Layer 5 of a small transformer language model trained on English Wikipedia (10 layers, counted from 0, width 64).
A neuron's activation on a vector x is SiLU(gate . x) times (in . x), where the dot is the dot product.

Input weights of the MLP neurons that the questions are about. A number n stands for n times 0.012.
n1 gate: 23 -2 -7 5 -6 12 16 18 12 40 -24 -32 1 16 -20 -11 -9 -5 -23 5 -6 29 -15 -11 -21 -3 -6 3 -3 3 48 -38 3 13 -21 50 -13 -32 47 -42 -25 49 9 -12 -32 26 21 -2 14 -3 -19 30 -23 28 -10 10 -17 6 15 -12 18 -19 9 19
n4 gate: 31 -15 2 -1 -3 -42 8 -10 19 18 5 -34 -3 42 -8 -44 -13 32 18 13 -4 -20 15 22 -16 -42 21 20 24 -20 14 15 6 30 -26 -3 0 11 -7 -24 -11 16 -14 -16 -36 19 -6 -24 14 -49 -22 -4 -18 -25 41 17 15 6 -19 4 10 0 -2 -40
n21 gate: -26 -12 3 31 -28 -7 -36 -1 -7 53 -13 -24 -17 -8 -28 8 30 -31 -17 -8 38 -1 -15 -19 -15 20 11 -14 -2 -14 -10 -7 22 -26 -10 -45 21 2 -39 -10 12 -19 -24 39 9 8 28 7 39 4 -39 -31 24 -3 -27 -7 26 38 -49 -7 -13 9 -16 24
n39 gate: -32 -15 -6 -1 18 -10 50 9 54 -13 -51 20 -37 35 6 23 -3 27 2 -34 -3 16 11 27 11 26 35 28 7 -48 -8 -34 -33 37 68 -32 12 25 -35 -7 3 10 -65 27 -50 -45 80 -23 65 12 36 -29 5 -41 12 12 30 9 -55 -22 -18 33 30 10
n41 gate: 13 23 -21 32 -11 -27 26 -21 12 -26 6 4 12 15 -1 -10 -5 -8 33 -10 -17 -13 -21 7 -18 -12 3 7 27 7 -35 34 14 -6 2 -42 17 -23 -1 -62 9 8 12 11 18 32 24 -4 1 19 5 -1 32 -9 13 -61 1 13 48 40 -5 12 38 -21
n45 gate: -22 -4 29 -7 -46 6 -25 9 -1 -50 -35 -58 36 -37 10 10 -26 27 -14 9 -44 -8 -12 -26 40 -11 -3 -6 -11 -37 21 0 -35 -23 -16 12 17 -35 -17 18 -1 -27 7 -32 9 41 11 28 23 16 -8 0 -19 51 39 11 1 -9 12 -15 30 15 0 8
n48 gate: 8 -38 10 30 -39 -43 15 -10 18 23 23 -36 -2 49 -25 6 -43 -23 -20 13 13 0 42 16 -12 5 -3 -30 -32 -8 17 5 -34 24 -36 -20 -20 -50 -26 -35 1 15 -18 -31 27 6 35 28 -6 28 36 -5 -34 27 0 41 6 34 33 11 -27 -7 -21 -39
n50 gate: -8 -20 -37 42 39 -21 28 -13 26 -28 -14 1 -15 -8 3 -14 7 15 52 -31 -14 -8 3 42 -13 32 11 9 7 -17 16 -4 -7 -9 12 -21 8 -4 -6 -26 1 27 -21 -45 -5 -24 -2 21 3 -9 19 -48 29 -10 -45 -11 -13 -6 33 -1 1 -19 -4 27
n58 gate: -9 4 -16 23 -1 7 9 19 -30 13 12 -14 -28 9 -13 5 -22 4 31 73 6 -3 7 -22 46 14 38 2 -10 10 -28 -10 -6 13 -28 -8 -33 -35 6 -15 -42 17 8 -35 29 -4 -16 12 2 -33 9 -19 -4 20 0 -46 5 -21 -29 21 -25 -35 -16 -49
n68 gate: 13 43 -1 -3 -41 -2 -14 -9 0 29 -10 12 19 2 -28 26 -15 18 -17 -20 41 16 52 20 -34 -13 25 14 -41 14 8 -22 9 -15 -25 9 25 36 -21 -17 -16 5 2 8 2 13 33 -24 -1 -29 -8 58 -3 27 64 10 -17 26 0 -21 -20 -40 -14 -45
n69 gate: 28 40 -13 -11 -27 6 -23 -47 -78 13 -24 7 0 8 44 -18 6 -12 -36 33 -7 16 -24 0 19 14 7 46 -1 27 4 -3 -3 0 -5 35 7 -11 7 -33 -9 -19 -14 -23 -30 -12 11 26 15 -4 1 -50 36 28 -16 16 91 9 13 18 44 11 3 -23
n86 gate: 6 0 22 62 -14 -8 -1 -8 46 -34 -53 -46 -11 -24 -91 17 -52 10 -21 -12 22 7 -40 34 32 -9 31 0 -20 -5 26 8 -29 14 -15 -56 -8 -63 -21 20 -7 45 20 -37 22 63 31 -2 39 41 5 -2 1 -2 14 28 62 -9 -33 -40 -9 -50 -7 -48
n88 gate: -10 19 -47 -36 -58 9 19 -16 -27 0 27 79 9 -6 87 21 2 -55 9 46 0 4 21 52 59 22 7 -8 -26 -22 62 -1 -49 22 25 25 53 -32 4 -43 -8 48 -25 -61 -10 35 54 -18 -17 31 0 8 -15 1 0 -5 -12 11 -22 34 16 4 -7 -2
n102 gate: 8 -5 39 26 0 3 32 -47 4 22 -14 5 -25 13 27 4 -11 -5 26 23 -19 -48 20 -9 1 -14 32 -16 -28 -2 50 -6 15 22 59 10 2 -18 -5 -18 -39 44 -13 10 26 4 48 -37 18 -34 36 28 11 47 4 -41 -6 6 7 19 23 31 -19 -10
n116 gate: -21 0 4 28 22 -13 38 -21 39 22 -12 -21 6 15 -51 30 -11 11 -13 10 -7 39 -23 29 13 -8 8 39 30 1 -8 -3 -27 -19 2 -16 -4 -34 4 -8 -4 -28 15 -35 14 17 -16 6 15 -22 -30 -24 15 -4 -16 41 42 -48 -37 -20 -12 22 14 -7
n122 gate: 29 -18 7 7 -6 39 49 28 11 33 4 -34 -34 10 11 -19 -9 -32 -24 26 39 29 38 0 -38 2 45 -11 2 -45 19 -31 -16 -49 19 -11 -30 -16 22 12 36 32 28 2 11 -50 -8 35 -13 -39 -11 -26 -29 36 52 6 25 11 1 14 61 13 15 5
n131 gate: -2 29 29 -20 34 22 -36 -7 25 18 6 -35 -18 -8 -52 0 -7 15 -37 29 -4 3 -19 -1 -41 -28 -16 32 26 5 6 -22 -1 -65 2 -32 -25 18 2 16 14 14 -9 -15 -10 38 -23 -11 -27 -57 -22 23 22 -22 12 -23 2 -20 4 -10 -20 -4 18 -30
n132 gate: 40 -15 20 -3 27 -13 -21 -32 8 33 -7 -38 -6 66 -24 -4 -22 37 9 -27 3 -27 -9 22 10 13 -19 15 2 -18 -3 3 6 -16 10 7 -26 -7 -22 7 -37 -7 26 11 -10 4 8 -2 25 -16 36 15 22 -48 46 -12 3 1 -44 49 12 -8 19 -4
n138 gate: -4 22 6 3 -8 39 -17 0 -48 22 -9 17 -10 12 0 -9 0 -26 8 -16 7 -79 -20 1 -14 11 -18 51 8 -58 15 -4 -18 31 34 42 -12 -11 -35 5 8 -22 12 7 12 -26 49 4 -19 8 -27 -3 2 5 27 34 -23 -8 -2 37 10 -53 5 -2
n161 gate: -11 58 -7 -14 -32 -20 9 64 2 24 40 -16 -12 2 4 -31 -46 27 8 23 12 21 12 22 19 -5 -8 -19 36 40 -8 -23 3 -21 -3 -5 20 28 40 16 -33 13 -29 3 31 -15 58 12 62 -10 -14 -26 8 -27 32 -10 21 -38 13 -42 2 39 -25 -12
n162 gate: -5 -14 8 4 21 -30 -38 -53 3 8 6 25 -7 3 9 -20 -7 -2 34 -1 32 -13 -26 3 3 76 58 -19 2 -21 22 -33 -39 3 17 23 -25 13 -13 3 -34 -1 34 8 -5 38 -2 31 35 12 -12 -17 20 22 4 -25 -29 -37 -7 40 17 -42 7 12
n164 gate: -9 -8 -30 -23 -29 -10 18 0 -13 -8 39 17 0 1 -17 34 -13 -11 -16 36 3 25 -33 -34 26 -18 -11 -23 -3 -17 -35 49 38 1 -21 4 -3 20 -26 29 -14 -18 -6 24 44 17 -9 -7 -3 15 23 -15 9 22 -27 13 -18 -5 35 32 7 39 -41 14
n168 gate: -6 -13 -5 38 -4 -16 -19 -17 5 -7 -13 1 24 23 -29 24 -3 -24 -29 15 -25 14 -31 -13 -26 -34 -5 -3 2 21 -14 9 -11 -14 -31 -2 -1 32 8 31 -12 -12 -50 -26 12 8 -12 -9 -28 30 8 -29 3 -7 48 -5 3 11 12 -4 4 32 -15 -1
n172 gate: 3 -7 16 20 -20 -27 -10 -2 15 17 -13 -47 22 -19 -26 -2 12 -39 27 51 -6 1 -4 -25 22 3 28 30 -9 -13 28 10 30 2 6 55 19 12 27 -29 27 -14 34 -7 6 -14 -31 -25 22 -25 46 -22 15 4 41 -6 7 32 22 7 -9 23 -37 60
n1 in: -6 0 -6 7 -19 -16 -16 35 37 -9 19 -10 -14 -29 2 -5 6 2 -11 -33 -10 32 4 27 -2 -15 -2 4 14 17 31 4 9 5 33 -26 29 -1 -23 -11 30 19 -26 -9 2 4 16 24 -47 3 -34 0 -12 -26 13 31 7 18 -15 -1 -2 26 31 -30
n4 in: 24 -11 -20 24 -14 -16 28 -3 45 29 5 -42 2 5 -7 -7 14 -16 11 29 24 -18 10 33 20 10 -17 33 15 28 -14 -23 17 -19 7 23 5 -26 -9 -64 -29 13 -17 1 -23 8 20 9 -16 -21 8 -27 13 24 -7 15 -10 16 12 -16 10 -25 8 -38
n21 in: -16 -2 -12 11 8 25 -24 6 3 -37 -25 -17 -11 18 13 12 23 -47 14 10 26 -25 42 -17 -35 23 -13 -6 -9 -8 18 -2 4 17 -43 20 6 -33 6 7 -30 2 18 18 28 37 4 17 0 -21 5 -36 -18 -7 -11 -19 -4 0 -1 31 -26 12 -18 -19
n39 in: -20 19 13 -20 -41 -13 -3 -13 -7 33 36 -9 36 1 0 -27 34 9 21 19 19 -18 38 -4 -21 3 -31 -30 -56 -10 10 23 40 16 -40 4 0 -21 -39 -6 14 18 39 5 -20 35 26 13 -27 -23 -17 30 -28 35 9 33 35 -8 -1 -1 3 -12 -18 -3
n41 in: -12 -9 -47 -23 2 21 -1 -4 10 5 -33 -11 5 -16 22 23 18 -30 -6 -13 23 -1 18 -3 2 -7 13 -7 -3 47 44 44 4 12 -4 4 -3 -8 26 12 -29 21 9 2 -16 -3 8 -25 -32 -26 5 -13 -53 -28 11 10 19 -5 -13 35 -21 -2 6 -7
n45 in: 3 -27 -13 20 10 10 -32 35 -34 -2 -5 -8 36 -8 1 -1 3 11 -1 -9 5 -29 38 -30 6 -9 -4 19 -24 -8 -22 10 46 -47 -25 0 16 0 -9 1 -14 32 6 -5 9 8 -20 0 -30 -9 -7 21 -16 9 10 -11 -7 17 -14 24 3 12 -14 48
n48 in: 21 7 0 -6 11 13 7 12 25 39 -15 -18 12 -26 -37 21 -7 -35 10 5 38 -8 15 16 -20 7 -30 22 -16 73 -6 2 22 1 -59 -7 -20 -14 -17 -7 -30 19 9 -36 -13 -13 8 -3 13 25 19 -10 3 -32 -20 -17 9 -8 -3 18 -19 4 13 -29
n50 in: 20 39 26 -13 -11 32 -5 -58 -18 10 -11 -9 -9 0 -6 -2 33 -8 18 -15 15 17 7 23 -11 -30 27 1 -33 -9 -13 49 8 -8 -1 6 9 -16 -1 19 -24 0 12 -11 44 -19 1 -17 -33 5 39 7 -20 15 15 -25 22 15 25 8 -17 -7 10 40
n58 in: -29 -6 19 42 10 35 -34 20 21 -21 31 3 13 -40 -14 0 20 14 16 9 30 7 -3 -33 -3 43 54 3 19 8 -31 9 -4 -7 25 -27 -25 -43 8 -1 -6 20 -19 -18 9 -7 -25 26 -21 45 15 12 -3 3 23 -4 -6 2 25 6 -25 9 25 8
n68 in: -23 24 32 1 -15 20 9 -3 16 28 -2 -33 -17 15 -28 10 -20 15 -12 12 14 -26 1 -17 0 -12 -33 -43 -39 -12 3 -10 -6 -24 -20 -60 -20 -12 21 12 14 17 22 33 2 11 -33 -12 -9 -18 -10 23 -30 14 -15 21 -35 -9 -22 -10 8 16 2 -41
n69 in: 18 23 59 23 -6 4 7 -2 -20 54 -5 20 18 -17 23 -5 11 -30 -23 20 1 2 -7 0 -2 3 -25 41 -15 15 5 -41 3 17 17 29 -7 -12 -7 48 31 -3 32 -10 12 -59 -51 -19 35 -27 2 -19 8 -17 19 33 -36 16 -19 50 7 -22 12 5
n86 in: -32 -5 28 25 -29 11 4 8 -11 17 -20 -26 -35 -19 27 26 6 28 -11 30 -15 1 10 41 33 -11 42 50 16 -26 -10 -21 -26 3 -43 25 23 -24 -11 -41 -26 11 9 2 -25 13 -21 23 -3 -39 -34 36 -26 -5 -7 -1 -6 -42 -19 15 18 4 -29 20
n88 in: 5 -52 32 42 -21 -6 16 -36 54 26 -13 -31 16 -40 1 7 8 13 -24 1 -13 7 -13 -33 23 34 -7 34 -13 -29 -10 10 4 -16 -8 0 -45 32 -5 14 44 -1 -11 -12 -17 14 -44 49 47 -34 -22 20 -17 48 -4 30 -54 48 21 -38 -21 11 24 -26
n102 in: -43 -9 -40 6 3 2 3 -26 -1 -20 -4 -26 -8 -15 -38 -43 2 12 -33 60 -18 -4 -30 -73 34 -34 -1 18 -17 49 25 -32 -15 5 -31 -14 12 8 -9 8 0 16 -23 -22 -35 17 38 15 30 -12 -22 38 63 -6 -2 5 10 40 -24 -29 43 -19 -8 13
n116 in: 11 32 -25 -20 -8 -3 -12 -15 20 0 40 -22 -10 6 -21 9 -22 34 8 24 22 -11 13 -23 12 16 17 10 -6 -14 14 -41 43 2 14 0 6 -2 22 23 -9 -23 39 -9 19 -38 41 13 -26 10 -7 3 6 -21 3 -14 46 13 -10 -14 21 -8 -5 50
n122 in: -35 16 0 22 -24 -17 11 0 4 58 -18 0 -41 -12 -28 -5 20 1 -17 24 -17 -26 -30 8 -8 3 0 22 -20 14 -20 35 -42 -18 -13 3 -2 -36 4 -3 3 -26 -27 -53 -13 -36 -26 -7 -14 -1 -22 -22 -23 -16 3 -7 -31 -15 1 13 -12 38 -22 -7
n131 in: -25 -29 -22 2 -27 13 24 19 4 -15 -5 -16 9 -29 -16 -18 -16 30 -19 4 4 25 2 23 10 0 23 10 -12 -6 -2 -6 23 35 -12 -2 39 17 1 15 -8 10 17 -9 4 6 40 -34 3 -48 -4 10 -29 -17 -19 -19 24 -35 -11 -6 48 20 10 -8
n132 in: 12 9 22 -11 20 5 18 -11 19 54 37 35 -5 29 -4 -12 4 -1 -19 -1 13 1 25 -47 21 19 -31 -1 -14 -1 -23 27 -1 0 37 15 -8 11 24 -12 6 25 -28 21 2 13 16 54 3 -21 10 19 40 -59 3 -5 0 -2 -5 -6 -1 -8 -3 -22
n138 in: -38 -3 5 6 4 -8 8 -2 -36 4 10 27 15 25 -1 2 13 36 15 21 -1 -24 -7 -26 -7 7 37 7 32 2 3 36 12 3 -1 -28 12 11 23 21 -9 4 -23 2 -1 32 -6 -8 4 -31 12 1 -6 0 2 40 -29 -1 7 32 42 13 7 -5
n161 in: 14 -50 20 28 26 -3 6 -32 -40 5 -26 6 9 -13 -15 -17 -40 0 38 16 18 -19 -11 18 -21 12 -21 8 -55 -33 -11 27 10 -25 -19 -8 40 -12 33 -15 29 -19 -2 5 -7 -11 0 29 -11 2 1 -9 46 29 18 -1 -10 33 -15 -1 20 -7 5 -28
n162 in: 0 -25 9 -3 -20 -2 1 21 40 9 28 -42 -23 -20 -9 -11 -40 -10 29 29 18 0 39 -3 7 2 46 -11 1 10 -7 28 -22 35 2 36 27 3 6 19 -31 -11 -66 6 -11 12 30 -13 20 -12 4 -19 -50 7 4 -56 -12 -14 24 15 7 -2 -6 7
n164 in: -27 -29 2 -4 22 15 -6 8 34 4 -26 20 -16 -8 -9 13 46 1 8 -1 1 22 15 5 -22 1 -5 -5 12 31 -6 15 -15 -20 -13 18 15 41 -43 -40 -30 7 -41 -16 0 13 0 -2 17 13 15 5 7 -37 -1 -63 -1 -23 -5 10 -24 21 -9 7
n168 in: 13 19 15 6 8 21 -17 2 41 6 -9 -22 -25 32 19 -26 3 49 19 -23 -5 -10 20 12 21 -19 -20 17 4 6 -8 -30 -9 1 5 -24 22 -7 -36 -27 5 4 18 -11 19 -4 -15 12 11 -47 17 3 7 -10 3 13 -26 -36 -18 -8 27 -14 -26 29
n172 in: -12 8 -36 -19 -42 31 46 -11 -7 35 -8 -35 20 2 19 -21 0 -5 23 11 -7 21 10 14 2 1 1 -9 48 65 -47 -36 1 -12 -1 -14 31 -14 -16 -10 12 43 -43 24 -18 -32 18 -15 -14 12 -12 18 2 35 0 46 -17 21 -40 21 11 -38 5 19

Each question shows a token from some text and the vector x that enters the MLP there. A number n stands for n times 0.023.

" the": -10 -25 29 4 60 13 18 -34 -7 -2 4 -10 5 22 -9 0 -6 32 12 26 -1 -22 8 -9 -3 -7 40 -3 14 32 3 -22 -8 16 -8 8 0 -3 -21 15 8 -27 57 -18 10 -22 24 36 12 -20 16 -3 -20 -5 -40 18 -26 6 20 -11 2 -14 -1 -5
Which three neurons fire most, strongest first? n116, n102, n138

"red": -1 -8 18 9 12 -24 -2 -5 -5 -11 -6 3 21 -29 17 -22 19 1 13 1 4 -12 20 -33 17 -9 3 43 -29 26 -8 -43 14 13 -27 15 9 11 -12 -13 10 2 0 -28 -15 -3 25 28 27 31 -3 47 -43 -11 -29 26 -54 5 -27 -2 7 27 -9 -12
Which of these neurons fires most? n88

"und": -14 -12 21 22 40 4 12 -7 6 -24 -12 17 47 -15 28 -6 21 37 -36 -2 6 -14 6 -15 -17 -29 -22 10 5 13 4 5 9 7 -1 13 4 -22 2 -36 -4 -28 -10 24 -38 6 -18 30 -2 24 6 7 -46 -10 -29 -33 -12 16 -21 -13 -26 -12 6 9
Which of these neurons fires most? n116

" station": 23 -7 12 -9 46 12 27 -2 -19 -6 8 6 1 10 3 15 18 31 -25 8 -1 -19 -10 -27 23 2 10 -19 34 25 -52 -3 2 36 -32 3 2 5 14 -16 7 -56 0 -2 -40 -4 -5 28 -17 5 -7 0 -41 -14 14 -9 -19 -9 -20 -31 -27 -10 -12 -16
Which neuron fires most, and how strongly? n58, at about 0.41

" Radio": 15 -19 22 -42 35 17 13 -26 -4 3 5 -19 -5 2 17 -13 -19 -4 -1 9 19 -8 -1 -6 -20 -9 15 12 13 33 -26 -6 28 48 -24 20 15 21 8 -1 6 -73 2 8 -20 7 3 17 -15 3 20 -4 -38 -12 -10 7 7 17 -22 -25 -39 24 -22 -14
Which neuron fires most, and how strongly? n45, at about 0.27

" Rich": 36 -10 24 -30 5 -5 7 -36 30 22 17 -4 15 -10 3 -15 -10 5 3 5 -7 -14 -3 4 12 -10 -18 -31 13 33 -24 -11 14 21 -21 21 9 30 30 -11 -22 -59 21 5 6 -6 -11 22 33 3 -3 6 -44 -44 -32 -15 7 20 -3 -25 1 0 -15 15
Which neuron fires most, and how strongly? n132, at about 0.7

"6": -15 -2 30 0 6 -12 8 -17 -19 5 -6 -27 10 0 7 17 4 15 -17 14 18 -20 -29 -23 17 -3 -19 -17 18 39 -2 4 31 -17 -12 -3 24 19 9 -18 -17 2 10 40 -6 -7 43 41 4 15 29 -5 -38 -42 -9 4 -7 6 4 -5 -33 22 -30 12
Which three neurons fire most, strongest first? n164, n21, n132

" from": 8 -28 41 -2 43 1 18 -15 11 21 7 -4 3 12 4 -15 -3 -4 -5 7 -5 -15 -15 -15 -9 -26 56 23 13 30 -34 -2 4 -19 4 20 -13 11 3 -29 9 -47 5 14 -33 -18 18 35 -3 -24 11 -8 -34 -18 -12 37 -13 -8 17 -19 10 6 -7 16
Which two neurons fire most, strongest first? n4, n122

"R": -26 -17 15 10 26 29 6 1 -3 -12 3 6 -20 -10 32 -5 -17 12 -22 5 27 -40 14 -28 -19 -41 -8 -18 21 24 -27 9 7 36 1 12 33 -3 6 -6 16 17 8 8 -40 -6 28 12 1 41 38 1 -32 -20 -21 3 -24 -7 -43 -6 -18 15 -9 2
Which of these neurons fires most? n50

"ive": -5 7 11 10 56 10 35 -2 -1 -2 -2 -10 19 -9 -10 -20 -2 -16 -8 18 1 -8 -9 9 -2 -16 48 29 -2 34 -14 -1 2 -7 -27 -5 31 23 5 4 36 -17 32 -19 -39 -6 18 11 -4 -10 3 15 -35 -20 4 31 -30 16 -7 7 -11 29 -26 10
Which three neurons fire most, strongest first? n172, n122, n131

" with": 12 -4 30 -3 48 -5 18 -5 7 -8 2 2 -15 -13 6 -11 -10 -6 2 6 -5 -24 16 4 -34 -12 71 15 -5 25 -11 2 5 -19 -7 -2 15 15 14 2 37 -15 26 -9 -3 -22 19 21 3 -13 3 -2 -49 -6 -4 33 -16 27 5 -11 -9 1 -13 24
Which of these neurons fires most? n122

"ir": 1 4 24 10 0 14 15 -30 -11 -4 -3 -24 46 -14 -1 30 29 -16 -31 0 -16 -11 -27 -18 -2 -13 3 22 -13 8 -7 2 -10 14 0 52 19 -4 -27 -43 -21 11 5 -6 -33 28 -13 33 -15 16 -3 26 -43 7 -23 -30 -37 -19 -9 -37 -23 -8 -15 -11
Which two neurons fire most, strongest first? n88, n45

"o": -18 1 30 -22 -7 0 -17 -41 3 11 -7 -11 6 -13 22 -16 -22 31 3 17 5 7 -13 9 -7 -29 18 -19 33 24 -13 -7 7 11 -18 -7 22 28 -6 -18 -22 -16 30 -3 -23 -10 -35 29 0 36 20 -11 -51 5 -27 -6 8 3 -1 -25 -34 -4 -19 -7
Which of these neurons fires most? n132

" A": 16 -12 13 -28 32 21 6 -36 -1 -20 -17 -12 -16 1 24 -35 -22 -4 24 -10 15 -19 -20 1 -6 -41 -4 -27 16 27 -9 -1 -3 34 -9 17 13 -12 13 21 -3 -21 20 14 -8 9 -2 1 18 -20 34 10 -42 -31 -37 -13 -18 29 15 -18 -22 19 -14 22
Which of these neurons fires most? n58

"es": -25 -18 26 -17 13 -3 8 -8 1 -3 5 5 19 -5 33 -33 13 19 -3 -12 6 13 -5 -19 -13 -17 7 16 20 35 -19 4 -6 1 -26 -17 20 9 -2 -34 -4 -40 42 -4 -3 -21 -22 42 -6 31 -7 -3 -58 -8 -4 -17 -4 8 7 -6 -8 7 -2 -10
Which of these neurons fires most? n132

" -": 32 -19 20 -1 39 -13 38 6 -23 21 17 -21 5 -8 17 0 17 -18 -6 -28 -1 -21 -9 -9 -8 3 34 -15 16 30 -13 -14 0 28 -29 14 8 21 15 3 -2 4 9 9 -10 4 27 37 -44 13 9 25 -40 -14 -3 20 7 8 0 -22 31 7 8 -5
Which of these neurons fires most? n1

" owned": 31 8 20 7 38 -15 36 13 12 -12 -11 15 -7 3 -11 0 -19 -13 9 -1 -1 -31 -7 -40 6 2 -2 -8 -22 46 -20 -21 19 14 -28 -9 27 -9 8 -13 44 -70 8 -5 1 8 15 13 20 -11 -2 10 -29 -4 12 3 -14 -1 -19 -13 -13 7 -35 -7
Which two neurons fire most, strongest first? n50, n161

" Ireland": 1 -39 11 -3 44 10 44 -9 0 5 17 -5 -11 -11 14 -4 0 17 -8 -17 3 -30 13 26 3 -2 2 -26 16 36 -25 6 39 6 -19 9 27 -14 10 -1 -10 -36 18 -19 -24 -14 -9 45 9 8 12 -9 -36 -30 8 -7 -6 19 -10 -13 -39 11 -8 10
Which of these neurons fires most? n102

"194": 10 -12 37 16 9 -20 26 -13 8 -16 2 5 4 13 -4 18 20 -12 18 -3 37 -22 -46 -30 4 -14 -23 -30 -10 34 2 -24 33 11 -22 23 24 19 -27 5 -17 -10 -16 -13 -1 5 14 25 10 -3 16 28 -33 -30 -3 -12 -32 1 -11 -37 30 2 -30 16
Which three neurons fire most, strongest first? n102, n164, n168

"ific": -5 -13 38 11 17 3 21 -40 -6 -7 -14 38 -24 -4 1 -26 -2 -26 -42 -16 -21 5 -26 11 14 -15 -4 5 -14 31 14 24 9 -1 -30 -5 13 6 -35 10 15 0 24 -3 -23 5 -11 44 -4 31 12 -4 -34 15 -21 42 -2 -25 5 -16 -23 -25 -21 6
Which of these neurons fires most? n86

"\n": 15 -19 39 27 33 14 16 -17 -23 -7 21 -8 -23 -15 -1 -9 11 30 -9 -17 -22 -18 -1 -29 -17 0 28 20 6 35 15 -11 -12 -4 -12 -26 10 17 20 -5 10 -33 18 -6 -38 -31 13 5 -32 -39 24 15 -41 -7 -1 1 -11 -19 9 -20 -16 6 30 1
Which three neurons fire most, strongest first? n131, n122, n21

" W": 31 -13 1 -6 18 14 21 -16 3 -6 -10 -9 -31 16 20 -7 -25 27 17 -4 11 -1 -13 -21 17 -50 -34 -28 9 10 -25 -1 27 13 -12 13 -6 25 34 11 22 -11 -14 2 -7 -7 -1 24 -1 -7 16 12 -57 -25 -30 3 3 9 -13 -3 13 5 13 5
Which of these neurons fires most? n132

"aced": -12 23 31 -12 33 -5 18 -15 3 -9 -8 4 6 -16 -4 -20 7 -7 10 12 -12 -32 1 11 -18 1 28 14 -12 47 -4 -9 -1 -21 -13 1 24 -13 12 -17 57 -47 46 -2 -16 -22 12 21 8 12 -6 -9 -28 13 -23 12 -28 26 -22 0 -23 31 -18 16
Which of these neurons fires most? n172

" Up": 39 3 22 14 27 -34 7 -13 -17 10 7 -19 27 -1 16 -18 -2 0 35 3 2 1 12 -16 -15 -52 9 -13 6 23 -24 -32 -2 3 -35 8 9 12 39 -20 56 -59 -11 -15 -10 5 1 29 -2 -7 26 21 -17 -16 -6 5 -5 18 19 10 -22 12 -11 -15
Which of these neurons fires most? n48

" on": 2 -6 34 -27 57 7 23 5 13 5 3 0 -26 -16 0 -20 -5 1 4 15 -13 -8 9 -41 -38 -27 58 5 6 21 -38 -4 -8 -16 -22 -24 21 23 -1 4 29 -32 -4 -10 -6 3 9 29 -21 4 1 13 -29 -16 5 26 2 3 6 -17 1 11 -14 18
Which of these neurons fires most? n122

"104": 0 3 20 18 44 2 25 -32 22 -10 3 23 26 0 11 7 10 2 -8 -2 37 -17 -48 -9 17 -3 -26 -24 20 23 1 -23 23 -5 -11 28 6 13 20 11 -7 -18 8 -16 -25 5 31 13 -31 16 36 -16 -36 -10 3 9 -32 7 -33 -12 -5 20 -9 9
Which of these neurons fires most? n86

" Harris": -5 -13 19 22 24 3 -8 -13 -2 -4 -9 -1 -5 -34 28 -32 -21 2 -25 -23 -4 -10 22 -9 -7 -16 -14 -28 -9 26 -18 -9 16 19 -42 17 -14 5 28 -4 -3 -57 13 -17 -39 -40 -28 1 5 2 -10 -10 -46 -17 -24 -17 -11 37 -3 -13 -18 -2 -20 2
Which of these neurons fires most? n138

" post": 36 -3 17 -12 47 -1 7 -35 -20 3 11 3 18 9 -11 -2 -22 26 32 4 11 -2 10 -34 -1 -13 -31 29 -21 28 0 -13 13 18 -33 23 22 15 6 -8 19 -54 9 23 -32 4 12 24 17 19 5 11 -28 -20 6 -24 -26 -9 5 -35 -19 -32 -17 -21
Which of these neurons fires most? n132

" (": -4 -24 46 2 37 -13 29 8 -10 -5 9 -20 -31 11 7 -21 15 27 -11 -26 -18 -22 -3 -20 -4 -21 25 12 29 21 7 -6 -13 -22 -21 14 0 33 33 26 6 -35 25 -7 -39 -18 14 5 -36 3 18 15 -35 -17 -17 -6 -7 -9 24 -19 -15 -10 19 -9
Which neuron fires most, and how strongly? n172, at about 0.32

".": 9 -1 32 15 25 -16 41 -2 -10 -5 11 9 12 17 28 45 -6 25 -32 -4 12 -7 -7 -33 3 -19 27 -24 -18 19 12 -4 -1 -6 -48 7 21 -1 30 -31 3 12 39 -4 -33 -13 18 -10 -33 -5 23 18 -24 -14 8 42 -36 15 7 -19 -13 25 -6 3
Which of these neurons fires most? n68

"l": -20 -8 5 9 15 4 10 -43 20 -15 0 19 15 -36 24 -27 13 -14 -19 -1 -10 -16 -5 -30 -14 -17 -8 11 15 10 -17 -10 -28 28 6 2 6 4 3 -5 -22 -12 8 -29 5 -11 -9 21 -24 16 1 -4 -64 -28 -29 0 -6 31 -19 -18 5 -26 -17 -12
Which of these neurons fires most? n88

" most": 13 -16 7 -4 38 12 30 19 21 14 5 9 -4 -16 12 -22 -1 25 16 -7 -24 -3 -23 -15 -18 -5 20 -5 14 37 4 -7 -24 -11 1 15 16 24 -16 20 36 -52 65 -10 8 3 3 3 28 3 26 19 -3 -1 23 26 -32 44 30 -7 -35 -18 -3 -21
Which of these neurons fires most? n86

"5": -5 -21 36 19 37 -27 21 7 -5 -6 -9 -3 14 -27 30 -4 10 3 -9 14 31 9 14 -7 7 -8 -10 -12 41 26 -14 -49 27 -11 -6 -1 37 5 14 -5 -11 -16 3 -22 -27 5 25 0 -23 33 31 4 -23 3 -11 -16 -37 24 9 -6 -34 12 -34 17
Which neuron fires most, and how strongly? n172, at about 0.69

"yer": 2 4 32 -10 36 -8 24 -11 -15 -19 12 -7 7 -33 5 3 8 1 -30 -25 -13 -15 -20 -14 8 -7 9 -13 21 38 -11 -8 30 38 -30 2 21 -9 -3 -26 -22 -20 -20 -15 -45 11 -28 34 -8 -3 -9 -5 -40 -19 -23 -3 -5 21 3 -12 -25 7 -19 4
Which neuron fires most, and how strongly? n161, at about 0.26

"al": 7 -4 22 8 12 2 15 5 6 -29 -7 29 22 -26 -21 -22 -1 9 -7 11 -5 -23 -47 -10 12 -1 3 14 -19 23 -20 3 -32 45 -10 4 31 6 -4 -20 20 -57 13 -23 -12 6 -1 34 -1 -15 -15 8 -55 -14 8 -1 -18 9 -4 -7 -15 -16 -17 -34
Which of these neurons fires most? n86

"e": -7 -11 8 -17 10 -3 8 -25 -26 -9 5 -5 18 -14 40 -7 -6 12 -20 -9 36 6 0 -5 16 -11 -16 -8 -29 19 -28 -24 6 9 -6 -15 3 -7 8 -8 -15 -1 -27 -16 -40 1 -20 21 -25 18 -2 8 -68 17 -16 8 -1 7 -16 4 -23 -5 11 5
Which of these neurons fires most? n88

"K": 2 9 20 -13 14 2 31 -30 -16 -16 24 10 23 12 21 23 -12 25 -18 3 15 -21 27 -10 9 -24 -12 -36 -3 11 -24 -28 12 49 4 -4 33 22 7 -8 -6 -34 -18 12 -34 7 9 -2 -1 18 20 -14 -51 -32 -40 -4 4 0 -23 -22 2 -2 4 20
Which of these neurons fires most? n39